Layer 6 of a small transformer language model trained on English Wikipedia (9 layers, counted from 0, width 128).
A neuron's activation on a vector x is GELU(gate . x) times (in . x), where the dot is the dot product.

Input weights of the MLP neurons that the questions are about. A number n stands for (n - 500) times 0.0014.
n42 gate: 614,448,594,453,456,507,401,579,336,570,743,493,530,619,577,378,219,182,386,603,504,545,452,408,493,500,381,450,620,654,533,537,360,470,468,697,504,496,368,460,334,470,653,486,460,506,430,526,593,241,489,698,745,355,394,716,302,456,538,548,626,574,744,485,839,398,562,694,574,608,470,526,530,678,417,489,384,608,568,508,295,737,540,364,350,571,435,397,471,660,663,503,456,705,496,518,332,641,605,545,625,493,374,333,617,418,394,474,463,554,573,324,218,666,444,475,390,585,605,582,555,448,386,474,377,736,496,338
n98 gate: 397,465,496,534,564,486,246,449,356,523,585,541,200,721,542,527,306,565,553,768,444,570,671,691,189,515,373,422,624,605,530,461,249,373,377,515,523,691,674,364,351,416,636,766,511,473,615,731,285,531,394,535,411,474,416,641,469,392,605,651,470,442,373,365,455,602,542,674,442,531,615,477,339,776,293,404,415,446,418,395,356,531,599,489,442,327,234,591,550,415,531,464,686,524,504,425,531,319,549,620,519,684,294,508,455,364,716,351,615,552,485,508,629,515,644,297,763,366,508,615,545,308,551,664,519,508,604,477
n107 gate: 492,372,413,622,563,611,572,375,416,479,573,504,649,474,559,321,358,744,652,441,542,517,242,390,471,708,662,294,366,258,718,40,630,354,673,408,471,542,623,659,542,415,702,591,441,563,475,496,449,376,435,650,363,571,352,352,547,402,595,251,698,410,687,692,735,496,290,539,453,483,585,612,244,303,448,577,363,440,426,465,702,543,432,779,694,479,488,679,280,603,530,464,546,609,682,521,560,547,471,419,597,300,550,439,626,629,866,614,394,425,411,745,386,530,263,500,415,462,669,457,735,491,173,369,414,458,440,275
n114 gate: 493,320,435,481,352,837,541,538,663,526,591,327,396,610,403,335,428,511,646,522,754,625,414,451,610,520,534,489,297,481,415,473,301,334,540,437,393,500,453,570,302,459,485,500,493,579,391,459,398,617,697,477,511,467,418,645,595,301,393,500,405,748,545,568,600,593,567,489,447,420,447,260,583,478,408,522,305,587,449,511,222,455,321,586,295,443,412,558,645,379,515,525,727,546,387,331,492,440,610,492,373,380,178,315,448,447,684,496,403,537,455,640,652,425,485,659,519,639,496,636,485,736,234,657,856,515,511,496
n127 gate: 417,552,228,445,414,697,291,597,637,432,399,611,352,291,496,520,330,602,373,536,777,395,441,651,442,534,432,496,500,577,315,299,512,540,504,311,555,298,224,484,627,524,319,422,488,649,564,512,232,368,424,588,756,590,409,472,725,460,642,343,519,500,448,512,469,728,567,347,524,528,496,411,600,527,577,512,549,456,350,553,102,528,492,737,754,624,473,516,682,512,667,541,729,545,612,535,689,648,527,432,378,520,352,443,697,528,439,361,639,527,385,415,583,516,629,594,536,787,893,496,469,492,623,310,488,301,600,528
n158 gate: 594,370,480,861,570,555,694,416,485,453,389,428,241,448,430,539,496,667,711,449,381,699,640,477,427,512,480,359,369,627,616,591,596,532,230,686,631,391,451,450,520,449,504,833,746,538,359,567,504,508,567,441,650,604,395,671,631,366,464,646,504,362,359,551,562,578,294,199,453,532,622,408,677,392,172,457,426,405,477,424,527,551,586,570,468,587,569,423,496,291,516,617,753,512,256,323,393,453,400,476,278,367,477,500,609,456,327,406,661,458,461,734,597,488,456,766,617,677,588,386,581,398,661,477,555,355,241,516
n177 gate: 542,578,682,423,599,758,558,535,301,446,418,526,636,512,500,295,252,508,546,519,386,535,492,623,91,816,356,613,485,508,534,484,318,641,331,619,580,542,642,485,403,655,442,337,535,429,392,617,589,609,689,496,812,588,423,619,469,484,366,484,462,484,500,535,424,550,450,437,519,461,240,630,477,622,354,457,315,535,384,563,650,481,643,773,457,687,580,476,577,379,434,482,385,416,643,519,284,306,568,570,462,508,538,496,285,449,464,604,636,421,365,484,412,671,622,565,535,384,374,418,745,674,667,685,242,566,647,395
n220 gate: 528,496,614,524,598,511,504,524,583,488,298,638,553,496,468,536,439,346,837,512,563,367,567,393,644,645,208,732,143,512,445,629,378,653,430,500,422,314,550,748,456,296,539,387,401,556,440,520,388,436,633,448,556,575,298,429,540,628,459,432,585,772,699,620,535,862,772,472,520,561,464,435,496,535,386,476,464,343,195,427,397,656,445,385,690,472,438,311,425,268,612,493,847,484,612,418,557,456,803,540,413,560,597,328,425,577,427,333,623,484,488,734,366,448,569,504,413,620,569,424,370,556,508,560,416,707,476,715
n42 in: 648,407,315,474,434,392,618,662,705,422,583,550,393,582,485,530,658,551,452,448,340,560,552,530,620,488,511,478,653,557,687,526,602,665,525,335,522,411,468,800,707,292,522,547,618,409,489,388,392,362,419,470,369,562,566,312,474,552,345,586,630,459,578,709,599,793,478,429,463,496,556,715,336,317,564,667,613,261,439,508,779,228,485,600,651,425,551,492,806,657,470,535,360,401,486,343,496,615,471,504,511,437,246,477,474,496,500,681,593,381,526,436,518,418,534,591,378,585,806,206,456,519,492,452,391,433,329,370
n98 in: 361,447,333,528,637,389,622,646,423,866,284,291,568,483,896,287,567,350,296,815,291,496,471,569,460,475,463,329,613,246,443,380,324,256,432,443,387,586,290,524,381,586,674,536,365,539,418,591,418,553,418,587,545,431,247,679,454,512,346,802,588,525,389,636,629,423,593,512,262,322,619,696,582,662,550,447,554,512,365,433,614,533,549,443,533,636,636,336,602,533,652,423,589,508,516,540,591,734,480,368,366,479,596,551,553,541,538,410,86,396,378,396,699,574,247,359,565,500,567,434,593,443,340,324,579,655,459,455
n107 in: 615,468,492,563,520,552,365,626,760,191,536,558,595,641,524,672,184,635,261,496,610,577,190,627,383,481,560,457,504,496,555,480,623,573,578,461,445,488,411,862,572,516,634,457,516,594,396,484,243,576,580,270,520,378,480,417,791,488,382,657,434,560,468,528,346,638,401,464,568,245,464,399,416,646,573,488,540,440,670,508,516,640,679,536,123,416,574,479,699,355,716,616,369,336,597,374,565,672,399,262,540,416,711,492,690,540,357,615,452,438,500,391,274,700,431,504,508,484,463,348,401,636,689,687,254,388,596,412
n114 in: 413,389,371,190,578,374,653,601,449,456,416,427,377,292,555,365,508,653,425,337,578,862,610,741,589,380,436,608,520,500,382,636,545,548,461,524,445,516,450,386,579,460,158,550,627,448,456,492,492,524,610,564,412,328,512,311,404,476,516,404,461,624,504,616,496,559,304,480,564,327,572,431,639,574,464,690,284,304,662,605,469,568,449,610,367,759,570,655,630,304,337,563,614,484,820,434,444,444,546,488,366,698,543,484,437,352,914,338,619,786,528,303,508,472,572,586,421,691,343,321,626,683,565,346,524,468,476,698
n127 in: 703,292,364,533,463,399,364,639,541,546,475,464,603,236,604,396,369,669,657,732,635,572,492,537,553,610,517,460,422,382,389,445,436,613,238,664,635,314,279,615,293,825,525,447,359,326,405,375,658,400,413,487,642,684,620,570,475,458,661,567,435,333,259,296,574,348,603,311,492,559,625,394,692,725,737,458,411,592,444,403,504,538,756,690,437,721,622,338,533,153,666,558,545,782,637,614,609,387,573,668,533,446,500,466,611,626,517,318,554,524,591,580,566,658,748,713,570,521,779,663,537,334,419,612,559,633,533,330
n158 in: 455,675,297,259,432,588,625,463,604,471,545,332,487,586,488,675,500,419,322,537,516,479,654,415,254,579,427,255,508,645,343,607,346,627,445,444,456,415,539,588,674,541,375,476,678,454,691,275,414,569,714,849,705,652,362,488,257,663,322,767,362,471,476,194,520,432,589,475,353,537,471,607,790,416,579,467,534,570,394,334,464,353,520,419,537,488,408,575,605,717,549,637,496,546,441,652,549,431,496,369,213,240,583,441,496,512,500,362,329,556,492,554,589,590,611,628,593,838,314,614,456,333,99,512,508,642,565,333
n177 in: 358,399,444,429,678,484,504,556,570,639,402,476,574,581,450,513,718,400,412,580,558,547,818,291,660,448,449,573,426,415,392,313,556,373,610,587,578,701,557,517,596,357,400,516,542,515,609,432,766,162,532,585,487,276,717,308,390,593,586,279,386,386,395,563,425,537,483,576,475,717,420,556,559,106,311,403,705,695,439,265,338,521,533,600,632,399,578,327,588,690,559,610,508,319,720,508,240,580,594,190,475,685,484,357,704,453,491,299,773,652,638,526,283,328,351,384,563,609,530,470,276,298,392,420,640,420,584,198
n220 in: 500,391,657,643,402,581,491,740,638,550,537,792,523,610,288,328,514,460,644,410,429,665,752,284,766,584,286,685,215,670,155,537,551,564,328,401,549,405,614,576,405,545,545,668,441,654,464,323,636,473,517,596,345,464,77,478,596,477,495,363,399,327,749,518,527,621,545,308,500,528,541,353,586,397,394,197,683,463,662,292,518,691,356,684,560,291,571,453,662,277,554,424,648,449,504,429,500,427,721,281,752,754,442,239,603,413,505,568,477,527,820,752,563,187,376,406,473,450,836,514,711,514,300,495,660,455,328,563

Each question shows a token from some text and the vector x that enters the MLP there. A number n stands for (n - 500) times 0.0063.

"en": 507,474,552,560,398,415,545,453,472,682,492,345,474,556,530,516,667,611,558,529,623,467,641,537,713,450,568,436,507,514,437,442,485,662,525,460,473,541,468,446,418,603,473,456,614,299,585,383,379,485,381,481,544,424,645,448,474,445,528,453,481,641,406,525,462,456,506,470,500,512,514,482,483,501,438,385,464,530,535,499,382,446,466,569,587,555,310,399,510,435,486,332,409,521,513,621,518,584,535,567,513,508,473,574,549,679,513,498,568,531,507,302,413,492,627,508,571,462,579,456,515,422,454,600,568,510,561,628
The neuron with the highest activation: n127

"os": 524,514,673,497,346,398,514,536,334,566,565,365,367,462,390,513,640,502,409,601,481,388,455,616,573,446,583,405,521,561,595,469,400,694,532,540,473,514,610,610,421,454,561,477,624,269,532,553,431,424,445,431,403,552,481,421,405,533,466,448,492,579,373,466,577,508,525,566,480,671,389,597,588,426,458,576,476,481,430,516,459,555,519,500,509,574,420,550,504,550,439,379,498,382,417,692,466,547,540,527,486,514,489,523,568,518,579,530,461,570,585,657,584,524,547,408,606,526,548,527,530,559,504,437,506,498,460,577
The neuron with the highest activation: n107

" ": 434,440,457,554,531,476,676,479,529,529,598,533,607,415,613,510,639,569,478,574,423,553,503,549,425,443,557,327,561,465,383,543,487,431,651,645,500,594,436,308,690,526,443,508,540,421,442,501,478,501,495,500,513,556,500,516,374,518,396,559,480,497,468,655,488,479,468,389,491,634,567,436,483,522,600,467,473,545,650,474,521,453,598,471,597,556,525,556,527,536,497,240,389,471,566,400,342,432,339,532,436,551,468,662,547,632,507,575,474,395,515,405,462,443,626,521,458,447,546,454,578,501,518,466,687,432,394,553
The most active neuron and its activation: n107, at about 0.18

"a": 465,517,468,490,470,440,605,624,435,429,560,316,469,486,468,439,633,684,453,463,592,573,534,597,679,447,382,484,504,566,466,385,500,622,416,582,396,544,501,544,508,409,446,424,461,312,609,638,511,587,418,378,492,475,532,415,426,550,534,514,551,530,475,560,541,552,398,577,664,581,433,499,554,583,369,461,463,532,533,554,348,527,456,557,344,483,492,604,499,630,525,324,462,546,424,577,523,473,493,471,552,607,471,596,474,397,579,420,435,500,568,476,557,486,489,490,522,532,503,416,492,575,561,419,575,514,473,465
The neuron with the highest activation: n114

" New": 553,460,469,546,260,451,472,524,515,543,521,564,505,407,499,600,634,563,371,494,458,308,511,518,476,462,582,483,544,689,500,543,515,401,515,521,511,526,503,599,581,483,505,489,589,249,488,558,556,450,496,554,640,382,508,568,562,628,519,440,371,444,619,573,458,472,343,454,709,321,644,553,597,492,581,530,453,489,473,492,491,607,646,529,479,634,553,410,384,466,316,490,596,543,438,488,553,503,455,500,484,580,453,465,515,505,579,602,353,493,585,475,374,562,516,513,595,421,614,583,557,467,407,515,551,486,614,472
The neuron with the highest activation: n127

" album": 620,431,477,566,489,450,569,532,500,494,554,482,546,601,565,545,479,574,410,446,477,617,475,367,409,445,575,518,396,643,571,523,446,489,459,320,586,615,569,579,604,560,575,486,468,326,327,301,486,606,549,438,501,513,435,552,511,497,652,546,274,404,419,470,698,549,599,510,556,508,604,563,548,473,674,520,472,539,540,493,547,363,662,513,475,509,515,465,600,579,669,417,521,466,441,400,326,492,510,594,415,472,581,583,419,617,637,664,448,461,643,436,443,357,493,413,481,548,566,396,494,504,469,523,445,598,383,514
Which two neurons fire most, strongest first? n107, n158

" dif": 694,529,565,512,438,421,482,370,458,578,555,542,585,435,536,585,675,564,490,517,451,493,540,384,387,447,538,397,615,570,378,527,478,434,553,553,484,518,360,497,446,551,484,689,578,436,470,338,552,542,460,483,588,416,507,622,510,765,403,519,472,608,487,422,604,438,617,508,456,362,556,466,570,427,642,527,461,514,395,521,679,313,712,388,320,401,611,594,442,625,529,461,385,480,405,407,508,566,461,377,469,546,540,627,599,417,417,511,513,306,472,602,572,467,452,425,517,527,426,500,497,511,516,642,658,489,545,548
The neuron with the highest activation: n158

" the": 293,571,413,395,439,474,542,439,505,496,535,524,475,516,526,467,443,533,312,527,422,634,389,488,437,448,543,487,491,438,426,554,393,494,522,355,542,670,521,520,428,473,550,520,435,294,645,421,577,520,570,487,546,405,499,521,496,468,487,485,334,484,503,334,520,464,460,515,552,388,616,497,346,525,417,508,483,517,538,442,435,366,516,585,540,597,412,470,451,527,581,183,482,434,484,541,604,608,551,509,463,531,598,437,468,430,544,523,576,567,468,476,438,607,515,608,581,451,504,449,486,473,500,492,429,541,492,481
The most active neuron and its activation: n98, at about 1.5

"p": 530,442,426,576,421,354,488,585,401,445,406,381,463,615,476,465,503,424,534,424,408,470,533,463,417,445,581,528,564,477,545,441,414,453,568,583,393,542,540,518,557,398,641,507,458,325,504,417,625,504,446,502,533,495,593,550,471,497,564,571,515,357,486,457,587,344,500,569,543,572,450,541,607,348,608,534,479,505,463,409,874,318,547,556,440,606,636,460,532,419,649,510,496,412,385,503,550,492,379,478,626,463,589,530,699,508,516,554,583,389,457,528,477,524,409,557,454,497,480,529,610,403,395,353,489,618,661,436
The neuron with the highest activation: n42

"uring": 634,462,471,553,517,435,455,453,508,492,602,479,522,518,561,629,462,489,502,572,257,175,686,539,546,448,567,372,501,477,349,422,485,407,461,621,505,591,655,515,528,575,404,391,502,345,402,428,707,450,509,504,533,470,543,572,528,599,427,463,324,458,500,503,501,527,469,479,531,538,551,446,456,394,568,501,476,430,597,447,394,515,526,573,563,512,505,476,495,443,468,375,338,376,586,440,568,499,435,599,467,505,589,345,411,363,525,356,523,542,353,530,330,531,565,526,499,576,264,363,317,485,481,473,577,468,536,255
The neuron with the highest activation: n177

"ited": 576,449,295,520,501,477,557,487,601,324,624,459,468,590,496,684,540,582,557,435,507,480,404,380,572,447,493,431,353,425,444,424,391,545,577,577,560,575,574,651,392,375,434,492,517,407,497,512,514,355,576,462,471,539,587,671,576,486,514,502,434,558,497,441,552,504,396,482,583,463,574,436,502,414,694,328,461,534,427,513,356,393,414,454,464,382,447,458,533,517,343,393,432,479,380,487,517,364,668,508,566,595,534,656,461,503,474,639,327,451,655,383,579,502,504,548,579,522,478,566,347,528,465,615,429,370,364,581
The most active neuron and its activation: n98, at about 0.36

"ation": 615,470,444,531,556,402,531,525,594,513,522,402,687,453,543,583,551,488,481,458,442,513,433,566,405,444,495,394,361,591,480,548,487,375,523,404,501,437,457,460,590,432,316,434,533,418,406,347,479,565,564,460,427,546,556,533,524,474,533,514,347,668,505,427,566,649,539,379,500,654,527,542,613,333,548,476,474,478,514,503,461,405,669,403,504,563,542,653,364,544,607,270,472,387,443,423,506,475,541,655,353,330,442,728,557,604,645,676,452,483,451,511,580,594,615,488,524,562,476,452,531,515,627,404,539,512,484,477
The three highest activations, in order: n158, n220, n177

" of": 482,513,481,424,472,442,447,410,505,538,471,605,567,505,479,445,531,446,399,527,422,597,553,545,461,456,517,426,404,495,489,537,460,379,486,574,558,524,633,479,462,512,392,438,457,284,429,376,499,491,549,437,508,484,513,607,544,510,513,497,162,513,511,467,453,515,464,546,712,550,453,458,493,573,501,631,461,499,493,502,494,413,417,536,490,565,519,522,525,500,478,206,441,368,474,477,480,518,498,438,473,593,498,501,449,476,504,500,479,505,440,472,338,556,507,387,539,536,489,339,472,453,562,542,624,509,468,483
The neuron with the highest activation: n177

" played": 498,289,520,571,546,541,563,368,478,423,624,414,373,496,558,484,618,605,318,482,542,387,442,425,419,459,534,403,543,542,459,432,431,440,394,587,511,604,610,649,486,417,482,398,496,301,422,517,578,451,656,477,419,315,438,625,485,368,613,466,347,599,422,448,481,442,506,440,456,437,528,471,550,459,637,543,451,638,586,385,429,464,476,544,404,497,533,485,546,490,442,363,468,412,512,495,600,531,639,504,372,533,466,478,463,556,506,666,482,481,525,458,597,477,456,438,510,621,479,439,361,389,504,554,489,483,505,541
The neuron with the highest activation: n114

" (": 445,531,472,531,551,386,599,580,406,609,539,669,495,534,468,355,538,508,390,364,474,431,552,491,413,451,508,547,543,469,541,523,513,478,522,604,419,489,486,484,563,472,513,447,475,268,374,430,474,454,381,483,631,548,416,496,321,594,504,374,162,593,428,512,375,453,468,443,544,611,483,530,546,466,374,476,466,543,657,440,546,622,554,542,454,516,443,527,471,535,400,500,577,514,489,535,480,529,574,467,420,514,510,401,520,475,562,582,629,485,452,386,519,454,425,515,473,556,370,592,450,527,555,456,479,421,289,512
The neuron with the highest activation: n177

"19": 432,573,447,504,433,475,482,568,505,568,446,626,570,425,670,525,534,499,608,609,382,501,530,318,476,448,493,523,472,567,378,588,494,468,375,516,533,559,483,530,345,311,438,505,444,385,551,478,576,479,555,388,562,584,412,618,462,518,492,486,650,691,472,476,524,409,409,508,406,542,499,576,572,515,477,391,467,422,542,465,508,481,493,345,689,576,495,473,587,491,541,242,482,472,495,412,488,485,522,477,377,598,517,594,451,566,554,371,547,423,509,490,309,517,395,711,533,580,462,575,564,495,591,496,310,398,446,610
Which two neurons fire most, strongest first? n220, n107

"ia": 522,624,518,478,518,436,491,438,556,528,465,298,426,502,564,423,535,417,512,493,517,456,594,673,608,453,465,470,468,444,447,410,520,480,470,543,455,442,540,582,509,440,515,517,476,280,581,539,473,635,347,479,478,390,469,396,374,438,506,612,356,611,410,448,493,523,392,480,541,359,436,506,550,496,462,554,462,633,514,588,432,480,543,434,419,481,497,565,615,569,475,378,410,645,359,643,528,431,333,597,523,454,491,364,540,342,522,423,546,370,496,578,526,463,481,371,455,616,499,568,479,431,538,483,362,543,383,475
Which two neurons fire most, strongest first? n98, n220

" has": 537,322,508,466,546,517,600,541,516,413,530,529,567,682,599,555,490,553,345,376,429,469,524,413,495,454,476,418,509,402,486,461,381,447,459,588,539,612,541,639,677,569,493,371,475,362,603,530,550,491,620,571,637,448,367,501,498,343,471,583,391,759,448,450,452,441,506,450,419,585,525,606,554,440,575,630,459,578,474,486,658,484,652,654,475,570,583,533,518,399,514,293,571,407,513,554,444,677,644,564,492,532,591,260,518,478,524,431,666,487,533,484,477,533,411,333,533,638,575,438,518,560,442,461,380,646,472,443
The neuron with the highest activation: n177

"art": 450,655,470,336,416,401,513,490,507,441,359,440,613,571,534,435,693,595,433,579,557,522,542,515,426,442,405,581,486,548,428,522,487,555,552,369,378,612,555,564,652,544,267,539,605,376,611,410,629,688,311,433,648,517,655,418,508,534,397,435,461,682,537,523,541,494,491,484,519,546,433,488,545,457,540,673,484,498,535,513,531,445,673,654,561,567,597,491,551,474,507,545,499,539,441,506,501,529,554,492,393,438,620,379,582,429,617,731,543,466,433,462,624,531,496,446,591,432,471,582,546,409,423,605,517,432,476,340
The neuron with the highest activation: n177

" dr": 428,609,485,520,499,416,511,497,484,590,540,517,629,489,600,490,523,655,458,542,435,539,590,426,575,442,523,497,554,568,479,648,395,365,594,454,510,550,492,538,476,470,581,613,331,331,573,391,632,636,536,434,404,519,498,413,489,476,714,585,536,468,343,658,515,472,657,638,435,475,570,367,371,661,577,480,478,579,550,547,446,497,481,469,417,530,523,552,628,491,586,483,504,454,478,407,412,676,435,584,558,545,735,519,482,625,503,611,440,397,521,389,495,611,536,392,661,565,543,546,516,464,580,404,498,629,490,580
The most active neuron and its activation: n98, at about 1.9